Layer 5 of a small transformer language model trained on English Wikipedia (11 layers, counted from 0, width 64). Numbers have three digits each and are written without spaces.
A neuron's activation on a vector x is GELU(weights . x), where the dot is the dot product.
The model reads these tokens: " |" " Notes" " |" "\n" "|" " " "1" "9" "8" "3" "–" "1" "9" "8" "5" " |" " As" " the" " World" " " "Turn" "s" " |" " Di" "ana" " McC" "o" "ll" " |"

The vector x that enters this layer's MLP at each token. A number n stands for (n - 500) times 0.0037.
0 " |": 506707610562506495512858487467453441535558517448048387537439429343471388560535797434399636485430580564540417493632488545490594547361429374418518469565380653660460250473601597499459341413885394
1 " Notes": 500792599667652446524682500669302365451443442433231470507510359327752372588427858327245557502223539669485551582695450533509793384298497304798620531527232538829580308512303638565377397523705343
2 " |": 449583498681567390407764536495160359482488429387296456414614381312697467560435910550366499629284592611431490857697562510498794313319480363518543556585274500751589304705310568448416506479792139
3 "\n": 508575640614562546516741596638231325536482452390260466491485478358610431474471919443424495533394576517509505646768525475398817269318454373524547610567240505806641276661130565403318472537772220
4 "|": 373732549665496560457817518638382406437517568374185467454471502386453370444447882553399510633394588504532591792726462441475773336279505321684477573569315426789567149601275619463358413541751345
5 " ": 465667629598481498526722572681461380314415530347204512511500517439454309431377908474340521570494650553492530649752476440471715399200509291722537644608359549782644158429284626411398440662727345
6 "1": 457747601707483545553717530712415396463335495322209570497501582433474384568344864494356489562325579563489525665683433395416579328196501254562519680560366500869541229459264663580443381678721330
7 "9": 472573536721457543595778514641406328549323509443221635503509546352713394456551913522448526590347527520531528693653391372489615321137480330541512680432400443772527193393312663626483327621730288
8 "8": 550616544771498564580681435694411393522421528420217564477441396371694442400472832504412573655364501537474542651662419449498790310087545448510529625406438468816698135255419677585419388569684300
9 "3": 547567561727488568560776413677374453491485502481223607369425385357700448457393771488430560611465578554401524692595423538429873387078564429573569514502422472817827099326394658488430361586657299
10 "–": 543697587600430454494773552719411522405423472405276524480478547353516478457393759501325594593427540558620576619654402298393706504167522395686603527488367533903570028436202648425451460605724298
11 "1": 520796518736399490598710467822511409512413405391213541541502447446484480483474762469382578518313488528454527578782418375360584400165435278663570683544336539882521201479306677560462459732692317
12 "9": 494619487747405485627771488693482366552388413454220642487456445334729474434635844515469560543369444522498531725682404393473592357121528351622551696448365447774480154442336668603498395636712272
13 "8": 557632505779461514596684430736469406509461467439223571472420340364673519401536802508428602588361424520470533669695429425489760336095551450597553639413397485829639097321433680575428435600677294
14 "5": 533627504753455547586777390716435452454483478450205604411451335356714546420455757511446633537418513528457528711675412501419855405094551461659596587460371459763714075406413669488402403573656291
15 " |": 530793556705481434466781503730513503432436446412279541477424371411438478364519701536407537571353572655479524688629444376476773469173586381651560497536302498863564084562340620397423457526780281
16 " As": 564657450684443430446626565668485556439579419392240531642402495355509423468422899464411529454303536642545700474683382480457635463228599364689529520529220406853544274470280609505465445668782325
17 " the": 455619573755320451438641523565559541479510495382224516624466347395659423408459826395445492589354593672357604700810426506358717426211575318574540570561259490762560343524321541554462346658809361
18 " World": 444722533739413515561725543566377559325370389328305461554515431291741523468438773473376523559295528711463627619786393436306561467162612395770546533530283593861604325326354541571544375486793325
19 " ": 480717546640419345567722526602427485333404393431321523575634381304734425418462779461356528512442615657460449595638466422355702599159576431493592599701343577854520184355112529460543401699794300
20 "Turn": 509846446688569499659721496636281373525361490418305450558532419398821479444472853416436537386302470549543605610751375394376529508094572469552508479502294436854489284581214567636443387730731372
21 "s": 556638492759451399718514510561318467545379409458206538425516299184725415465485797454438498548360468676459558770780352431549695486204624445619611561538282504725612284564327536536427478616811301
22 " |": 529648526683520382436712589585317474473488356415192509534560342337575472383435806511504501673344556694464512715669470503470787404198580449533556482539265563823534199667305541432432493531783302
23 " Di": 468644536640422429422763629524438437326489443380224445524398559465759449398490793379440526510446620658499672599703545432462607349150517459705491495634297459772628242600113545619405400710785339
24 "ana": 397632532806580435541652552503322491291431382419199471502491342208683405474629797611346546534343577622549678587800467355256722431172474503701507528534367312822658307434387534592410408717748431
25 " McC": 537773561777510428506576599426374499424556341407258387451490508358749303372394703387470607470204557617512683648611553409289802340182612499557575480485347538765680262548257542517378394827814430
26 "o": 397813591636446564654547646609397537399344348440181489512486446313744371484560764606453550517173528757617679609642494407347756409127547500587437493590309417713567221535306434599380478721721359
27 "ll": 552829505754478433729561496566322502458383355551153431420479452338724437442468667436384565540243492821439660617693579483445893465138553479697472479495305429691775230526243540619361414742691425
28 " |": 477817560703504419414758645545366515514436336446193503531550410257635455357501719540384521673333521707466533687583461485491896422174508429562527475581282529801544188619348509423399469604763365

Each question shows the input weights of one neuron of the MLP. A number n stands for (n - 500) times 0.0077.

n35: 422544689471521511433434510587530455458536437464464444549493508518429435458526453516454497455549502464543514497607497472453419474492500646519486447533542478436527506622502656441466476470516597
On which token does it fire most? 5 " "

n216: 517505555517521546539424500427528498511437515466448483486509514450496432493416519486547587617509513500532505509527538554539517459520498489459463526482565485535477530507500473556383475512463659
Its two highest activations, in order, are on tokens 25 " McC", 27 "ll"

n137: 530512486594540463437525505494397491441425453470485510553493561472522460521570503518591492502485488492508478395554469458367554481707557464531426426444626541582541501470616486380530566388478536
On which token does it fire most, and how strongly? 24 "ana", at about 0.39

n55: 644507437336457622575607533496395590490462453403532424616483565659469367704561556531740520466413530303446477574501468458495483450648471538325624591445559427471578502458442573493491534570423463
On which token does it fire most? 3 "\n"

n248: 264505449485549459597533448585501378457533428586578524454538573622473501519633527476470471520572667511512405536485415429543489498461636471440520392452451545429420526654603574396425438438610570
Its three highest activations, in order, are on tokens 0 " |", 15 " |", 4 "|"

n17: 394537410464496673512456388475579500545500496498445473544468631508531514465490475651434427515501422576489466491467524440529473524468539581459542490452448460503521502419526516511514533516549512
On which token does it fire most, and how strongly? 26 "o", at about 0.71

n23: 601580339597519458599453611541608424576332703575489369544532556611422506465331355419589514514511420455534589473594433560511444525585484219360550529498421575402564515506512511477590478421517416
On which token does it fire most? 11 "1"

n53: 633458492469576452517482387522464550485505585488479491411545570533479518536464571433534407490522538569408540362495507454570396626444616497453502440444480411470492409568467513519424523418468502
Its two highest activations, in order, are on tokens 20 "Turn", 16 " As"

n203: 569543488552499496415561530533580453511578544506548557474437483481482426470513436462455502515525627481540497464399520531416419558526539587562594461492458483576380583516473669466457480459491462
Its two highest activations, in order, are on tokens 15 " |", 16 " As"

n165: 522541542404492562375567588488499607428456417483517547498527504475499530573515534448600487513428490495569456512468465545569450534433566590488504430457577549486426525531474424492462484414523425
On which token does it fire most? 22 " |"

n222: 513511508515536484399543412469502585473599478524487531467476545505493570441430439446415481452552453546471514481431467568558523573476541546549584414450502478452542438439509582418375517471437503
On which token does it fire most, and how strongly? 9 "3", at about 1.4

n240: 453415557389588513627447609568582470469391422444528390435398561609491403529653610442507438386525461472518535409459493469594459459393492508378425434700474545496469456558418478556470584443337516
On which token does it fire most? 26 "o"

n13: 543430578524585470445513509480525508473541653430545491419386427449310521456504513475538508617562484448543330543512480457563472487520428469482479537546464427443457547543481515535409511496502431
On which token does it fire most? 4 "|"

n238: 547346520516347566521627548593644526500522395450513550424488612549469441599503402430470417542606547457553509305461490519487554596472523521505451532506478405512511494535572592405541495413495375
On which token does it fire most? 10 "–"

n195: 542474470564522456585425475462510448569484511515523504562482490577546490547495423505481597625454592487529451494482557544548488537466523442401520493476546515532457459549434537447497470497486470
On which token does it fire most? 8 "8"

n34: 491434391502514530548426587480512513468472458485516405539464533455377510578546512424584555511497503546382483466406514483581512428413520518480575571236355564587469453489586517513484524494360486
Its two highest activations, in order, are on tokens 13 "8", 8 "8"

n171: 494538367487474453502496449475473564517454482444508472585538440501487480564443516512547320571548441476473565478520387531425440567495481546500535454505513601460488528469494595539532531524591593
On which token does it fire most, and how strongly? 18 " World", at about 1

n37: 587454462478602537352489399433455471529560478495374490601559546620562483459571511433487404449546445514511581456452514416402497414598464475478575495662457553497461596529492634534524476534450541
On which token does it fire most, and how strongly? 23 " Di", at about 0.11

n211: 436438475546536475515408524466499470523536500528522572369514515546510501618481563511452411469584501574471419453547397553607394402519483427520511572395532654363454412482586441577589491496572401
On which token does it fire most? 7 "9"

n30: 507514592481475494422620380464574475458560438453509513532565567566481473502437573421519470434527420497469488406471427493389441665466576498476596448448457558489589589364477525529638452386494463
On which token does it fire most, and how strongly? 18 " World", at about 2.2

n245: 442426398503516528447575503319399555485412577436546508540374555533540540479461374613474419565444487563473529440645594464465413459437568484560570599379823680545404557504568654373560455472517493
On which token does it fire most? 18 " World"

n19: 418456457483595602486471549569443478512425508483456459543556488468508475433525456554504599489469527592504388409455432522520376510453462588433478472594396501503384532505520603469552446523445567
Its two highest activations, in order, are on tokens 20 "Turn", 0 " |"

n251: 538527475477493605483471572540512452453499483438516436543545466511538449523639450387500471592573532411537547538476469436412473511471394408508544463527468646517517563527518411533524502495469486
Its three highest activations, in order, are on tokens 18 " World", 11 "1", 23 " Di"

n94: 539470439540546424601519594514491448588477511554603561455553558642521472417529406469432374452601327498466488506576502373558434432552455331458563494319571516399507402354584551585481442492670441
On which token does it fire most, and how strongly? 7 "9", at about 1.9

n82: 417333470529286412413486505548574601623510587584543605569610564521434511568530624556425476496763435514459530519516573550488418406464484557511531282466455548563560542548576650559555418568566674
On which token does it fire most? 17 " the"

n127: 496523484481410517492585523522432506562472448488572514565531561503469560502455477412556497517571538507481512540500518521419403519464525466504483504518521465555528459655547561508436563555437616
Its three highest activations, in order, are on tokens 20 "Turn", 11 "1", 23 " Di"

n64: 587328429468470562329503436566630533604356557445474507482528513446376508587477408580409481551427504493547530496626484515494476385524400438501572491475596542549289476550595453528450681526568460
Its two highest activations, in order, are on tokens 11 "1", 6 "1"

n131: 435447394426455481528464524527477503517534509452496526534490539539548545534475516429449472497463398591437551479500536470538502638554502513474434427508446560592493551423484516459642564495524395
On which token does it fire most, and how strongly? 18 " World", at about 1.4

n164: 548487488480496521521452536567534600525506532472520565514498472649481443525468504469580523497465542505587485431433575540457478480492491505566497413507459502504485403491516513524366508472554563
Its two highest activations, in order, are on tokens 16 " As", 26 "o"

n231: 519465476494455504453513577538519573522461393553614447506511532607402626439591418385369536514412457547498449437506480481563606439505483389533566586453574458477411461607490559443522530450333385
On which token does it fire most? 15 " |"

n62: 572517546495518460551443464550526477493475484536452533509462497562536659454425418541591554481505374472507556440470456469497569562568469376457584443561542612577449427611490446548471605420541486
On which token does it fire most, and how strongly? 15 " |", at about 0.69

n27: 388512518479476487389598415563585542490407680460425418588520514610539584504538514463516413610510633500507516494456491458444429491517545502403564476549531452479542513426549450518335567485407450
On which token does it fire most? 17 " the"

n113: 547527503416487389439507441533510583410473498446536414505524549542414431469452459511533516569575460451547529550467518574482513489545453430458490433632595506554315463452514475510561453575585493
Its three highest activations, in order, are on tokens 19 " ", 0 " |", 10 "–"

n191: 493487450425525491573372367559514438588419510640380350577422467688388516621511533364451423423523479564501442468718543516496504436453408618459483432474546465497588581419540464541411523453374491
On which token does it fire most? 27 "ll"

n193: 485536455533538464443456558441511503479448458598462460483512539605559473474413532450507502460481468450460491455355438489514546556511454481613531577530349615438407526467622613473522485459458494
Its two highest activations, in order, are on tokens 1 " Notes", 0 " |"

n155: 410554539448519458566448391524522505564449423483548503435449571477500531524447409582526504605535504613552509413409447503627452629489563383513480511521410502436535428506547442507575496529569441
On which token does it fire most, and how strongly? 27 "ll", at about 0.1

n219: 520433576421517620458509576538600508794449396403506449445449477522389482493492492401492485500526447460556572481531518512508607440467462497573541482450622352481612513522633593553646495530502481
Its three highest activations, in order, are on tokens 8 "8", 9 "3", 13 "8"

n69: 434512457550468574543441557604588488664586529496588511525518448529466583559669450434502496571526532531366414599455530511427490576470551454501545531500503477436528477382489363605443437413546493
On which token does it fire most? 17 " the"

n147: 540510537495377497546361577499586488601517465372607597484476457430532576458381556498525463534475446540555455538523453432480586571527470437345522482527550487525410428477543389410501511380522556
On which token does it fire most? 21 "s"

n38: 537547444377426456440495606637441568472547486593519505545471417622466518476410446583564547497419407382455467534570427471470422508539520378382522487610485497564447521432511588523518593580498517
On which token does it fire most? 11 "1"